Layer 4 of a small transformer language model trained on English Wikipedia (8 layers, counted from 0, width 128).
A neuron adds its activation times its output weights to the MLP's output. To switch it off is to set its activation to zero at one token and run the rest of the model.
A neuron's activation on a vector x is GELU(weights . x + bias), where the dot is the dot product.

Input weights of the MLP neurons that the questions are about. A number n stands for (n - 500) times 0.0011.
n46 (bias -0.068): 784 648 649 627 376 654 353 516 418 432 455 530 626 614 419 521 534 328 492 517 504 610 504 622 614 643 675 508 363 149 394 459 484 423 471 410 512 482 808 516 516 677 457 700 332 718 508 585 550 247 446 697 384 508 395 346 671 529 720 554 730 459 665 584 621 295 206 190 438 400 500 590 408 173 428 417 610 213 412 769 653 346 303 754 545 589 737 522 466 375 464 395 496 554 669 483 462 549 504 616 467 262 571 354 394 468 464 370 378 371 475 478 445 390 371 925 451 598 672 476 328 475 538 440 609 382 384 546
n77 (bias -0.064): 430 496 533 645 165 492 449 389 612 389 741 411 406 504 323 386 366 727 267 591 574 678 639 568 879 475 157 376 684 504 384 504 476 600 809 689 408 404 279 331 516 595 416 426 678 703 520 496 566 598 426 429 496 664 349 504 590 641 588 532 613 45 496 307 509 344 802 689 296 594 624 689 697 512 381 560 660 375 438 563 391 647 541 572 552 529 548 530 550 516 516 467 404 634 531 351 471 487 597 673 464 475 478 443 440 436 508 513 571 479 602 284 406 304 512 583 282 588 589 283 633 369 425 446 582 434 398 398
n81 (bias -0.076): 448 546 804 273 524 430 648 346 448 608 368 413 289 388 551 533 549 507 496 332 369 605 654 496 476 544 468 465 548 599 757 667 485 465 699 97 365 508 806 607 473 360 692 750 274 685 424 488 280 460 436 431 738 512 542 534 401 496 562 437 531 423 474 477 393 492 244 484 631 634 572 594 691 411 435 542 570 523 548 488 496 492 344 562 705 314 473 314 335 423 565 476 740 528 462 584 651 259 504 569 469 297 500 394 616 589 550 401 551 586 313 605 548 387 496 727 593 687 648 439 160 361 813 345 647 436 437 417
n82 (bias -0.130): 278 588 642 256 504 242 537 513 361 580 210 473 509 453 416 491 673 638 759 570 744 650 652 487 518 421 539 343 500 301 474 504 655 589 594 710 458 602 357 533 607 447 531 463 437 483 666 580 702 734 378 588 691 517 268 656 387 562 696 237 556 398 604 613 556 400 504 504 435 400 434 573 583 403 328 418 509 337 908 348 389 522 776 752 187 359 466 355 416 445 654 715 273 371 541 750 384 417 684 692 560 344 417 297 547 530 261 618 616 375 744 340 585 309 232 389 690 381 603 387 594 444 353 576 635 382 565 556
n194 (bias -0.078): 428 470 591 333 537 461 521 474 521 374 654 281 355 871 356 883 308 567 521 473 814 350 665 373 222 237 563 482 402 388 434 597 543 631 509 593 478 806 643 315 535 749 532 409 500 587 615 261 536 375 424 617 344 364 366 576 616 496 167 491 756 600 446 496 587 451 679 685 509 651 622 267 549 526 331 246 298 672 581 541 413 446 450 373 631 523 513 495 541 513 332 401 482 580 394 500 587 381 421 461 757 564 467 471 592 822 595 416 603 445 276 505 876 399 692 564 514 175 759 578 513 714 321 596 504 568 287 147
n248 (bias -0.080): 543 408 377 534 469 487 727 688 788 529 487 509 491 471 568 620 319 481 528 687 465 518 406 247 342 697 552 838 453 734 470 475 467 761 653 351 408 758 738 338 674 408 540 495 710 387 529 411 426 392 279 337 431 441 404 778 470 496 496 307 645 538 304 471 570 669 535 374 310 450 474 432 595 596 621 464 466 398 710 340 650 336 539 436 189 403 695 639 360 533 595 334 778 629 529 762 429 896 415 541 543 588 500 482 213 139 379 401 468 344 318 373 542 508 453 623 375 597 603 429 223 513 350 336 500 609 294 466
n273 (bias -0.054): 607 515 555 376 394 291 504 556 414 463 631 664 688 664 398 520 465 554 630 400 573 616 580 470 434 601 454 597 389 556 470 515 263 429 410 651 396 643 504 331 545 674 421 484 330 545 409 480 380 496 765 563 783 158 307 468 423 456 365 447 274 556 532 570 430 577 367 592 603 489 473 489 342 407 544 452 538 749 500 394 594 703 774 444 511 613 327 536 446 378 665 647 445 618 486 601 571 675 372 335 405 516 471 305 500 366 504 715 651 417 412 500 220 549 702 477 529 575 702 685 515 519 265 504 596 91 561 340
n312 (bias -0.087): 504 418 468 405 393 421 526 583 453 774 454 387 609 270 461 680 718 517 468 469 380 351 456 576 279 402 674 655 624 468 466 348 421 485 382 485 538 984 306 593 211 625 568 483 500 583 533 500 254 257 624 627 454 481 399 504 318 493 527 646 546 731 604 601 388 675 433 344 372 586 402 546 453 718 376 476 542 458 598 508 591 756 426 530 492 535 470 174 508 537 574 637 659 365 548 453 572 599 481 600 642 341 566 648 583 519 444 581 336 600 504 598 288 473 400 508 450 318 733 657 351 620 290 397 457 222 423 651
n325 (bias -0.077): 453 601 685 435 413 447 600 481 529 463 508 625 480 489 550 368 38 310 546 695 527 398 551 557 484 222 736 405 508 496 390 652 451 492 542 694 436 578 523 612 686 516 528 434 592 703 710 488 621 411 259 735 465 367 230 565 612 613 250 515 683 353 518 724 654 523 413 395 508 478 351 428 306 455 646 659 519 382 856 325 437 527 590 386 526 402 462 516 516 664 567 617 429 588 485 500 460 521 321 459 465 468 492 290 492 342 586 520 610 508 484 594 715 451 635 354 579 545 628 571 393 720 278 456 512 457 304 230
n329 (bias -0.062): 532 515 643 405 525 406 488 543 651 310 520 852 324 527 556 662 410 306 327 362 528 569 769 512 422 719 464 492 584 826 370 394 259 461 457 322 453 384 673 291 914 496 508 543 417 399 381 311 464 704 174 651 628 331 481 449 556 550 618 512 650 598 597 570 336 395 599 310 416 682 537 460 516 543 562 775 532 389 719 566 529 432 573 409 371 561 532 655 264 554 434 249 566 624 656 451 549 419 496 600 472 414 500 504 473 168 640 299 408 574 568 665 614 315 428 451 440 551 442 574 607 528 562 619 456 350 516 332
n428 (bias -0.086): 688 611 470 487 391 608 439 517 600 479 533 478 664 384 429 799 278 534 726 414 509 306 456 550 197 590 666 329 279 287 404 371 660 823 638 517 678 568 760 430 513 461 417 409 588 504 504 77 410 504 227 426 487 629 702 738 551 455 375 601 462 608 461 504 733 731 539 599 411 594 435 538 436 446 335 545 521 387 375 452 352 389 599 433 371 388 584 500 453 558 823 625 274 475 403 388 478 645 676 357 703 295 232 500 438 450 586 238 484 601 551 666 481 583 318 370 837 358 390 418 584 475 504 461 560 710 830 653
n510 (bias -0.125): 792 597 354 429 290 523 340 486 469 449 664 475 560 593 513 554 578 412 601 457 471 737 730 677 451 805 457 393 696 545 289 477 597 831 500 707 528 602 237 505 735 616 544 383 633 602 468 309 172 281 380 565 462 228 648 762 165 365 673 818 500 444 566 472 320 615 187 558 347 610 432 660 625 611 435 379 411 585 471 539 237 514 534 355 556 403 523 495 587 426 564 326 368 538 767 625 275 464 618 468 434 715 383 434 416 403 740 510 491 510 754 440 683 949 300 393 260 303 441 763 448 395 69 706 519 235 282 548

Output weights of the MLP neurons that the questions are about. A number n stands for (n - 500) times 0.00038.
n46: 338 317 446 469 700 464 542 651 524 531 559 283 246 407 442 557 481 551 576 374 584 484 438 539 387 513 595 540 618 553 575 497 620 500 540 447 581 675 330 500 534 522 550 455 522 399 568 305 364 776 537 403 598 591 518 475 382 424 554 288 538 606 419 488 372 407 604 570 341 623 608 527 400 646 321 404 528 631 590 438 525 453 627 320 488 333 333 395 573 474 506 469 548 482 616 485 474 614 435 477 591 574 656 423 601 417 618 396 551 531 580 421 598 478 587 379 485 526 519 506 518 359 503 467 362 743 593 285
n77: 421 442 626 584 473 515 392 566 298 430 561 578 642 347 537 488 464 632 397 530 532 328 491 557 353 583 517 555 489 503 461 586 466 459 594 587 603 664 503 478 383 561 553 489 578 250 549 452 462 683 360 576 497 532 494 429 314 480 616 548 563 533 480 486 647 575 592 464 476 366 533 407 429 597 568 537 327 443 538 445 535 565 511 536 617 575 533 644 419 613 354 616 580 426 573 554 434 470 397 524 631 657 366 208 370 546 683 525 383 442 453 586 448 396 494 417 742 347 365 586 526 460 534 508 440 484 532 265
n81: 490 345 296 556 506 445 609 603 470 509 729 308 582 478 454 626 340 346 448 521 606 580 599 564 409 510 628 559 432 480 524 349 569 591 460 345 585 292 458 533 434 475 479 636 475 718 685 439 500 565 338 785 286 431 524 399 559 619 697 330 519 548 481 357 484 519 696 592 367 422 430 699 563 523 364 428 494 709 428 581 563 519 361 437 449 638 588 500 510 631 382 553 373 467 577 494 471 627 406 534 494 494 382 315 437 543 426 608 560 454 435 557 469 573 552 450 414 391 256 589 518 434 520 601 439 486 475 455
n82: 503 430 419 468 320 503 447 463 466 407 649 314 550 590 509 610 467 596 484 473 490 440 372 673 490 527 552 654 405 385 420 573 379 384 466 535 601 506 626 506 490 623 454 400 442 548 625 321 452 531 706 527 637 617 612 471 606 472 562 454 411 483 330 225 583 480 563 431 497 466 452 672 383 461 431 544 484 611 465 776 529 468 319 634 494 490 526 777 728 574 326 420 579 352 562 535 603 398 490 731 582 377 408 587 526 637 672 528 294 389 396 431 341 378 600 488 694 540 467 487 664 402 368 389 440 560 439 445
n194: 276 447 651 620 537 609 520 697 552 300 514 616 467 414 484 358 497 20 592 434 513 483 483 647 463 282 608 510 421 581 314 437 494 648 489 440 426 497 528 545 547 406 595 552 527 731 450 417 357 580 537 584 510 554 574 503 493 588 428 555 486 490 366 481 582 493 595 486 650 272 582 539 503 577 432 545 470 484 621 443 361 571 487 327 503 448 748 550 469 381 349 473 442 317 420 503 369 507 702 445 454 649 538 551 459 603 669 742 381 606 481 558 246 486 528 497 474 411 462 847 618 627 370 446 428 503 560 439
n248: 598 500 670 507 357 348 542 541 416 568 682 654 500 522 184 551 530 522 482 568 391 675 661 409 660 439 452 334 593 466 465 397 430 446 341 597 525 461 410 535 467 536 527 553 860 514 518 489 536 555 359 447 602 402 483 500 338 440 581 489 378 332 457 431 422 246 624 408 700 656 279 728 544 573 254 476 562 318 612 302 686 391 552 393 365 571 405 353 407 701 431 637 378 564 507 599 448 408 579 503 532 481 311 457 467 732 793 469 451 668 462 386 354 633 560 459 403 363 481 478 461 504 735 704 709 369 532 438
n273: 460 414 434 470 500 653 517 442 649 541 616 352 483 267 620 491 518 678 555 528 458 617 420 516 524 462 562 435 421 503 374 523 572 623 538 491 431 356 558 554 329 339 542 537 577 444 624 454 506 322 479 324 410 527 534 482 417 561 412 518 805 500 788 434 650 598 684 488 230 597 480 486 446 407 497 365 458 445 574 547 536 554 364 497 300 531 539 529 543 516 512 450 488 445 503 573 408 366 605 579 593 571 488 664 603 524 384 394 492 559 463 452 726 427 549 553 329 304 344 660 497 516 516 435 460 597 539 551
n312: 485 494 644 566 579 437 528 441 569 506 618 526 626 541 585 442 521 503 596 478 480 544 580 485 454 654 533 560 451 521 456 405 657 656 660 346 445 192 518 415 590 368 699 606 360 427 503 450 674 669 397 500 648 324 489 515 669 621 424 337 438 485 523 456 379 479 565 597 530 602 435 508 326 468 397 511 506 471 543 523 349 390 486 474 340 550 448 517 397 365 621 315 386 416 571 613 400 351 479 276 480 548 406 444 643 457 547 466 560 421 522 564 565 676 500 397 491 612 497 465 584 494 527 456 603 540 489 539
n325: 642 595 488 648 500 358 542 541 464 583 555 408 689 640 445 715 655 284 657 573 571 532 531 514 621 451 435 485 409 393 562 506 476 398 510 436 481 433 401 432 534 571 509 494 506 400 485 535 610 638 512 561 503 689 694 322 485 364 707 379 418 777 537 535 484 433 446 447 487 432 622 500 416 480 449 357 478 466 475 647 419 503 277 553 639 328 553 637 608 603 500 497 572 690 441 430 475 623 439 460 524 404 481 533 262 659 541 513 340 470 503 556 303 450 433 424 323 440 379 591 470 471 400 580 338 526 266 478
n329: 432 481 416 361 682 605 636 624 713 565 555 352 450 400 576 497 497 326 510 515 445 483 436 526 696 428 364 639 568 466 631 438 478 562 524 471 526 439 373 550 474 441 485 604 610 564 413 520 532 457 364 459 533 438 406 575 578 379 318 527 260 677 244 640 543 564 685 556 500 640 366 704 379 452 320 528 298 639 506 229 625 418 420 309 628 379 480 567 583 510 633 552 530 433 416 599 500 613 537 330 702 463 341 626 335 648 433 409 547 334 417 461 474 520 527 377 558 553 583 517 573 483 452 630 440 645 633 582
n428: 531 566 494 413 494 274 593 559 558 378 440 500 471 559 621 424 383 553 303 604 455 596 476 505 603 667 446 288 534 563 543 381 477 458 449 694 666 500 491 425 509 647 557 396 417 553 610 589 473 554 440 488 458 554 491 524 688 497 445 506 608 472 563 463 537 361 376 494 406 454 624 465 509 638 567 370 497 489 497 467 461 573 369 594 543 373 403 322 675 729 539 560 586 453 428 453 364 494 447 657 357 534 506 555 640 583 620 743 475 320 389 284 329 635 643 483 459 371 420 738 392 563 491 489 512 352 410 571
n510: 424 490 440 486 693 467 477 621 420 648 399 538 597 507 578 413 500 489 514 416 479 557 325 630 333 417 490 531 572 656 606 513 583 406 304 479 576 317 714 517 562 566 661 543 527 469 671 429 380 401 386 468 409 441 450 427 645 348 511 504 550 593 407 599 666 379 446 750 406 570 393 664 323 545 503 570 431 638 514 435 361 764 470 581 523 443 413 507 493 605 538 740 461 561 295 395 496 655 249 449 473 314 574 474 615 343 344 403 399 619 599 343 402 578 561 562 452 411 383 511 908 347 554 309 749 503 380 394

Each question names a token from some text and the token that comes next. It shows the vector x that enters the MLP there. A number n stands for (n - 500) times 0.0079.

Then comes g, the gradient of the next token's log-probability with respect to the MLP's output, scaled to length 1. A neuron's effect is roughly proportional to its activation times (output weights . g). A number n stands for (n - 500) times 0.00077.

", ", then "wh"
x: 467 423 723 693 723 490 547 782 516 453 427 334 497 783 379 627 385 141 646 470 513 563 740 525 347 414 383 567 577 277 627 521 475 416 543 427 706 421 556 414 558 564 602 549 535 506 377 614 445 582 346 712 353 527 496 619 661 323 478 343 283 586 449 556 295 470 400 639 571 465 500 434 462 470 466 527 383 487 666 212 398 426 476 331 436 402 650 572 643 468 213 647 588 582 632 433 488 508 425 404 565 709 476 332 332 514 968 454 487 553 357 554 454 409 550 408 487 436 546 472 429 533 414 487 656 546 411 714
g: 273 745 549 421 510 449 477 363 497 430 385 321 393 525 494 628 464 588 678 359 677 653 573 475 342 364 247 499 548 416 554 543 410 453 517 397 610 689 491 384 672 503 578 545 604 498 370 515 305 468 459 613 590 604 305 567 572 355 384 495 457 362 540 540 544 415 615 508 279 542 577 557 264 494 546 547 504 624 223 377 389 594 429 489 681 399 519 520 420 540 566 679 722 352 530 543 492 625 567 307 549 570 406 375 725 455 376 564 526 366 606 441 339 668 415 459 708 565 717 702 512 337 546 508 606 480 636 574
Which neuron, switched off, lowers the next token's probability most? n329

"ch", then "ing"
x: 434 232 652 776 561 488 612 546 375 462 513 409 651 590 631 599 508 650 485 438 339 340 427 559 491 458 252 505 414 380 474 467 499 405 344 417 549 577 504 266 627 557 348 719 329 503 537 789 337 596 470 534 484 568 568 406 549 554 436 343 243 499 659 601 539 493 495 440 605 358 557 535 704 454 433 302 594 667 602 206 617 633 401 309 412 592 630 591 743 382 413 731 322 480 788 592 631 650 528 298 396 403 380 372 333 633 466 611 432 438 372 565 526 474 334 354 466 523 360 519 520 720 529 531 533 466 722 760
g: 493 542 560 676 351 697 238 562 660 420 582 303 699 604 464 397 755 592 360 285 375 599 561 383 636 507 389 383 389 609 488 314 517 496 387 343 340 485 395 641 419 540 668 350 626 556 313 589 412 467 343 498 324 416 633 590 558 373 611 398 604 526 188 531 610 450 469 606 557 545 679 544 630 437 441 541 546 387 503 382 537 458 580 561 489 610 422 556 329 605 746 446 468 515 461 569 439 618 640 418 597 501 449 535 471 662 489 648 638 534 358 387 340 641 527 441 366 374 424 525 498 379 649 424 622 723 459 534
Which neuron, switched off, lowers the next token's probability most? n273

"and ", then "sh"
x: 489 391 694 823 586 423 620 690 613 338 415 215 522 827 349 652 351 116 548 504 569 516 546 634 342 344 476 529 693 206 563 427 601 565 534 464 687 434 620 448 519 526 653 387 435 392 401 596 507 509 374 713 520 624 501 463 691 447 338 387 448 524 426 565 388 506 493 622 759 366 501 419 576 555 251 645 471 505 631 371 430 401 582 280 539 487 609 555 695 398 275 478 589 707 434 440 470 435 438 432 470 678 366 256 350 569 672 530 385 560 556 658 492 416 520 351 354 456 409 527 573 545 472 377 605 671 511 624
g: 581 499 460 484 324 477 609 631 355 675 300 513 650 468 398 485 566 519 673 471 616 456 498 442 572 410 572 442 433 482 539 390 418 720 525 608 564 688 616 390 538 465 347 367 478 248 329 438 603 458 503 539 601 447 554 617 352 326 584 449 452 221 509 373 344 542 600 682 354 518 381 719 453 479 480 244 444 441 634 717 653 490 403 440 625 539 635 531 488 547 557 690 458 594 580 524 279 299 346 435 640 462 612 602 484 627 260 404 529 496 574 602 547 284 565 680 423 473 541 394 655 675 704 338 452 436 539 538
Which neuron, switched off, lowers the next token's probability most? n325

"was ", then "ad"
x: 428 570 807 541 554 426 491 655 589 399 318 325 564 524 151 705 391 241 439 623 506 462 595 650 503 576 351 700 631 515 679 461 297 521 473 660 662 516 543 451 465 475 520 532 629 417 466 597 650 535 560 572 490 682 507 522 757 307 528 348 372 735 541 531 402 481 422 644 826 300 546 454 561 443 535 561 309 585 487 324 398 476 577 339 394 412 604 489 726 607 327 542 446 710 488 336 480 318 525 540 533 511 497 203 360 608 734 490 666 531 628 584 601 453 456 353 445 510 340 553 348 511 277 394 418 473 240 435
g: 453 452 411 471 546 617 348 463 481 505 654 526 513 492 503 390 663 310 536 513 494 305 518 329 692 624 401 469 611 567 541 531 567 354 485 605 532 562 609 399 581 488 491 285 609 597 526 395 407 516 424 640 586 455 614 752 507 519 660 566 379 486 465 311 443 637 475 312 544 687 531 358 558 638 391 286 596 456 421 683 598 491 516 460 539 390 649 548 590 356 457 348 756 313 424 674 474 581 695 540 646 407 607 174 383 511 365 502 320 732 337 632 531 341 319 563 585 553 570 234 464 494 425 505 451 432 642 563
Which neuron, switched off, lowers the next token's probability most? n194

"ri", then "z"
x: 347 396 661 548 561 453 461 611 381 455 524 464 697 565 560 606 303 543 449 641 516 361 579 790 518 467 713 495 449 227 727 358 489 446 323 437 503 421 676 614 683 477 379 635 226 404 320 767 598 508 422 657 399 780 398 291 523 573 721 588 209 540 502 338 464 213 446 391 617 548 706 424 382 396 490 494 607 493 524 241 646 495 409 473 490 510 545 489 863 487 496 577 386 492 584 678 590 637 545 523 547 661 557 380 553 319 433 366 397 521 450 655 522 433 400 403 449 492 557 364 234 581 539 498 463 492 671 436
g: 306 498 459 456 494 515 457 569 550 540 636 403 271 599 477 655 195 715 659 528 449 725 296 704 598 615 450 386 328 658 506 623 612 701 420 537 532 581 706 515 432 490 507 527 492 345 378 575 535 382 723 408 421 622 496 599 457 440 504 681 304 377 357 464 361 549 496 542 414 667 393 339 595 501 469 395 507 486 465 560 488 561 644 483 581 498 196 581 339 643 763 550 505 437 571 548 503 434 417 575 438 368 221 418 396 479 534 447 579 684 542 599 580 539 635 350 354 376 389 443 588 438 570 643 480 455 578 382
Which neuron, switched off, lowers the next token's probability most? n46

"m", then "ent "
x: 414 302 606 801 445 388 771 690 562 732 615 365 409 489 722 499 578 498 408 475 500 467 351 423 452 396 349 575 572 405 677 483 524 504 562 511 533 425 443 511 412 367 385 682 292 498 491 832 570 556 362 510 590 534 679 430 371 443 536 363 249 647 429 468 298 613 390 592 678 676 417 503 360 666 510 293 447 604 495 360 536 592 594 329 166 585 653 509 760 414 445 615 343 598 674 562 499 572 442 458 513 532 548 432 501 581 330 589 335 507 154 698 382 571 527 233 371 409 466 575 530 544 461 420 668 505 641 595
g: 565 440 497 517 516 463 478 642 477 486 451 396 375 586 582 499 316 452 714 500 416 256 474 454 310 610 766 558 453 675 453 531 444 647 516 295 576 546 684 449 493 457 460 583 401 813 399 603 515 283 389 559 455 452 471 716 286 786 439 414 605 642 711 544 373 499 407 640 450 643 405 535 533 721 528 662 246 426 474 538 507 444 474 463 590 349 513 474 464 623 569 463 595 446 355 456 415 402 325 529 422 399 347 338 627 535 582 563 585 419 574 405 577 525 708 470 503 586 699 286 508 627 349 411 553 402 568 356
Which neuron, switched off, raises the next token's probability most? n273

"d", then "en"
x: 504 247 531 706 535 624 627 545 504 452 482 576 488 515 416 620 597 380 543 313 583 660 544 587 359 484 492 320 537 427 679 516 371 373 499 701 480 358 708 518 570 469 457 706 432 526 392 766 443 547 435 695 470 660 531 329 517 260 684 649 195 352 627 482 331 352 419 597 544 376 662 491 322 539 431 494 447 569 649 450 436 445 509 331 384 438 504 510 844 521 481 584 408 615 698 272 656 438 350 263 407 499 409 382 625 701 637 552 600 411 488 403 709 642 473 414 274 453 277 448 596 487 413 305 577 422 658 773
g: 492 669 707 533 683 384 413 747 594 411 485 616 365 465 750 590 343 306 376 496 457 372 460 586 357 604 503 319 410 689 578 498 619 375 549 376 598 426 577 508 503 489 346 497 439 683 567 563 347 555 538 440 541 631 328 573 703 631 491 477 505 431 587 535 440 362 464 457 531 508 262 625 586 415 292 388 254 272 380 613 505 365 360 166 494 483 568 544 493 396 552 485 595 681 483 530 671 569 506 576 431 556 441 690 590 596 568 333 604 607 574 693 432 510 551 324 385 537 598 565 597 625 524 339 377 493 449 454
Which neuron, switched off, lowers the next token's probability most? n510

"it ", then "as "
x: 422 278 527 737 593 403 565 568 434 448 328 333 630 947 351 602 426 212 564 454 552 573 468 599 374 483 435 587 673 375 675 233 391 488 649 640 576 422 647 532 561 596 387 479 514 601 442 567 454 496 302 570 327 743 434 554 796 436 487 384 365 661 485 395 473 408 439 713 719 495 582 383 587 572 483 563 390 498 412 355 302 540 580 389 402 328 597 423 785 406 324 609 322 638 451 361 602 356 450 456 447 636 342 350 481 696 698 496 373 518 565 607 464 394 419 553 482 494 313 426 651 674 520 568 546 577 436 648
g: 256 440 389 566 596 382 440 653 357 517 353 420 450 448 603 321 556 808 438 560 324 506 320 609 426 674 400 613 471 489 636 590 510 539 490 647 433 273 668 437 568 558 597 466 217 684 710 609 546 531 317 703 445 414 462 677 588 450 338 475 357 412 306 432 674 418 450 503 472 576 457 509 601 422 575 606 564 568 474 435 486 624 486 498 437 397 606 277 336 607 403 601 274 439 608 436 635 617 453 541 413 579 555 511 481 335 367 596 587 404 405 516 661 456 508 476 375 663 493 540 476 488 527 416 564 587 785 707
Which neuron, switched off, lowers the next token's probability most? n428

"that ", then "the"
x: 422 393 703 785 557 494 564 653 690 517 445 512 531 730 320 602 252 197 727 604 554 532 533 525 486 349 516 604 608 394 687 325 516 408 611 508 605 420 501 463 489 469 510 365 536 446 466 522 473 470 329 558 331 650 431 593 741 510 413 388 301 516 498 646 434 467 346 588 506 543 337 530 497 641 490 349 574 373 491 262 367 494 471 241 439 312 611 595 772 283 153 424 535 874 496 644 644 542 438 309 599 590 331 379 405 678 770 419 450 409 586 530 528 511 461 481 561 590 382 424 513 559 396 499 630 576 532 637
g: 459 643 482 380 560 478 626 575 766 407 504 712 581 496 574 562 444 640 428 675 551 573 349 346 293 542 843 497 374 560 483 479 650 423 549 402 536 343 549 608 457 523 718 505 604 658 563 440 430 421 476 315 389 302 418 430 609 465 546 374 374 349 560 605 465 426 565 641 342 657 399 529 337 393 539 315 448 428 613 385 559 335 532 532 445 527 290 571 353 514 689 620 534 335 289 689 573 459 422 377 549 581 396 413 522 519 542 552 353 571 553 625 581 729 344 296 593 469 328 601 424 440 591 503 567 695 616 450
Which neuron, switched off, raises the next token's probability most? n325

"str", then "ing "
x: 337 335 660 753 484 552 397 455 533 396 426 492 480 570 505 458 479 497 454 251 423 573 500 643 402 443 551 303 691 411 668 530 515 396 381 420 487 430 546 671 603 380 398 699 462 256 537 644 416 554 402 706 225 782 550 530 684 672 624 520 416 668 570 374 511 466 553 489 748 190 602 661 575 525 629 516 592 574 333 244 635 493 488 279 437 385 623 355 753 518 653 399 547 606 607 544 529 547 571 332 451 424 466 337 358 372 378 334 525 533 390 715 616 405 485 263 569 601 524 259 422 520 716 310 617 612 546 575
g: 723 377 458 404 476 560 323 483 372 491 392 317 565 438 361 377 506 493 695 435 572 743 526 503 382 390 428 799 571 410 553 327 295 571 608 336 510 586 526 312 366 503 502 494 278 370 406 551 650 557 450 572 766 693 491 255 399 509 575 591 488 650 657 372 403 462 465 630 465 533 586 576 423 324 510 480 441 402 543 380 607 418 408 644 439 477 645 569 672 666 454 547 469 377 550 531 520 571 361 463 468 646 267 466 413 539 659 654 473 620 638 578 483 549 466 615 407 721 449 579 537 721 411 525 329 448 632 360
Which neuron, switched off, raises the next token's probability most? n428

"ic", then "o"
x: 337 368 397 743 470 462 775 584 526 217 570 472 426 608 530 497 348 403 273 680 597 546 517 567 459 363 364 527 570 370 506 523 619 362 445 485 547 242 683 347 575 612 346 518 322 377 325 736 405 518 540 399 516 450 609 402 548 591 838 403 333 587 437 373 439 610 633 689 778 454 704 431 522 608 625 483 520 492 713 472 589 641 373 570 487 564 374 479 708 388 490 647 358 588 615 460 441 516 379 463 577 424 572 429 391 224 579 488 393 539 282 527 678 426 362 399 301 482 390 482 539 621 427 562 737 371 806 605
g: 426 475 610 571 399 469 487 621 424 398 426 423 518 415 528 523 801 544 454 335 275 650 532 530 494 340 471 403 532 488 423 425 580 550 506 617 583 382 297 407 634 834 679 275 691 516 435 599 233 517 244 414 416 481 653 463 520 378 538 733 554 416 573 478 662 733 228 499 553 524 519 366 520 590 300 618 526 483 485 575 483 403 382 561 645 476 461 706 361 570 604 688 546 593 529 670 497 482 408 506 385 665 381 536 422 510 369 647 483 584 528 356 560 425 264 432 485 427 554 536 433 570 513 440 706 528 519 391
Which neuron, switched off, lowers the next token's probability most? n77

"ers", then "ity "
x: 309 458 516 660 334 331 508 507 510 538 497 485 571 439 439 807 353 510 417 461 592 732 531 621 532 260 339 491 433 464 496 572 440 345 369 581 446 233 487 433 448 260 283 774 450 557 519 661 515 370 438 469 263 576 624 540 636 521 729 407 294 479 352 367 517 524 444 764 779 616 725 664 531 554 618 652 535 454 567 435 651 438 595 476 321 467 514 752 765 609 427 619 389 631 683 301 636 507 442 470 492 603 541 430 354 469 600 514 431 447 206 611 636 513 359 284 453 550 294 428 538 619 596 348 538 449 589 455
g: 378 580 587 575 596 542 624 342 596 448 335 353 483 385 465 547 324 664 609 351 570 634 415 655 527 397 523 450 400 502 393 442 583 636 353 496 506 420 451 596 462 477 448 538 24 744 513 432 432 453 508 240 388 659 570 559 562 506 529 568 414 669 427 700 661 549 574 412 779 437 347 474 595 512 528 468 580 568 317 524 363 316 537 203 413 481 356 714 674 451 549 578 533 605 558 583 386 518 536 519 509 593 539 568 392 427 639 541 480 569 567 457 457 368 571 457 491 587 566 263 424 469 546 658 375 451 566 726
Which neuron, switched off, raises the next token's probability most? n77

"it", then "er"
x: 405 148 362 818 376 549 748 595 412 309 472 359 526 672 571 533 384 476 377 567 485 649 401 433 485 618 199 561 666 211 640 411 336 498 562 498 488 494 535 479 545 653 198 698 315 410 462 673 627 577 558 543 453 486 604 173 478 419 546 437 214 697 577 409 401 519 446 703 626 617 425 464 589 573 500 450 487 373 560 387 675 473 391 403 464 431 488 646 746 546 506 532 312 645 659 480 537 560 563 428 459 529 419 511 416 504 528 463 477 478 446 577 495 522 535 400 435 264 343 500 797 557 564 509 672 614 802 520
g: 572 590 361 507 669 552 506 553 501 575 598 545 434 390 478 270 362 448 429 476 410 361 525 510 573 704 534 683 414 600 545 483 510 435 572 254 550 486 474 545 596 580 416 621 445 479 330 495 676 638 614 310 396 404 444 669 307 733 601 428 500 534 622 377 331 685 346 568 682 577 565 384 570 522 394 518 632 357 469 636 383 463 623 412 559 330 313 404 422 442 394 289 445 581 393 586 703 748 600 375 656 627 287 494 339 617 375 418 685 612 587 549 655 464 406 380 476 450 538 429 371 777 544 520 354 517 524 442
Which neuron, switched off, lowers the next token's probability most? n428

"als", then "."
x: 363 493 503 705 443 482 571 598 569 398 545 313 517 389 346 698 408 720 409 363 539 571 223 592 526 278 271 718 642 361 468 452 545 593 546 483 577 288 607 553 285 510 396 623 471 491 482 644 498 517 433 496 332 764 625 481 498 258 571 341 164 537 567 322 358 412 471 682 651 599 514 541 463 464 439 598 581 592 543 321 515 555 672 557 479 359 578 521 832 449 590 547 455 628 631 612 482 691 295 348 630 515 477 384 323 637 536 640 354 478 169 700 576 516 524 535 321 542 367 517 611 567 543 310 738 445 523 524
g: 526 409 541 478 589 581 522 347 722 330 468 432 515 595 782 541 532 581 734 451 523 590 382 698 303 482 503 417 740 464 659 446 388 395 491 402 546 439 455 567 606 341 588 582 500 535 677 454 556 327 389 520 446 550 642 510 413 605 386 627 697 302 500 515 456 365 519 389 428 470 591 312 473 374 585 470 564 558 595 439 524 441 467 526 549 486 545 556 243 629 566 513 420 363 256 449 661 649 367 191 592 313 510 482 498 406 778 486 632 458 612 382 442 394 484 414 751 453 511 582 436 350 619 512 748 428 542 365
Which neuron, switched off, lowers the next token's probability most? n77

"p", then "os"
x: 212 78 680 707 572 475 495 506 334 466 526 611 556 569 399 569 393 562 293 424 398 409 704 737 340 472 440 379 489 337 571 511 604 438 437 326 687 343 557 643 672 492 329 623 228 622 465 687 305 462 495 629 467 489 732 423 418 561 641 480 357 536 500 291 444 470 542 533 625 538 592 496 476 690 454 492 617 395 539 386 381 552 427 328 523 584 345 431 826 579 493 747 422 691 404 414 451 573 503 706 663 634 628 305 471 548 553 597 439 460 381 510 640 576 347 300 327 596 370 446 465 625 575 513 513 398 632 671
g: 542 505 368 327 472 618 607 338 528 415 476 451 640 384 416 230 444 595 547 572 471 502 638 708 641 601 409 447 505 636 691 409 628 386 552 531 603 493 460 394 482 547 447 268 514 621 477 457 324 617 558 505 605 540 607 525 424 536 715 407 596 645 384 491 365 371 564 442 548 682 386 408 640 645 366 390 622 601 614 650 184 477 305 603 680 443 563 624 558 406 370 513 527 369 474 286 637 312 325 443 381 488 583 765 433 388 498 333 438 558 441 524 718 428 504 566 341 563 648 515 276 619 586 426 551 457 513 592
Which neuron, switched off, raises the next token's probability most? n81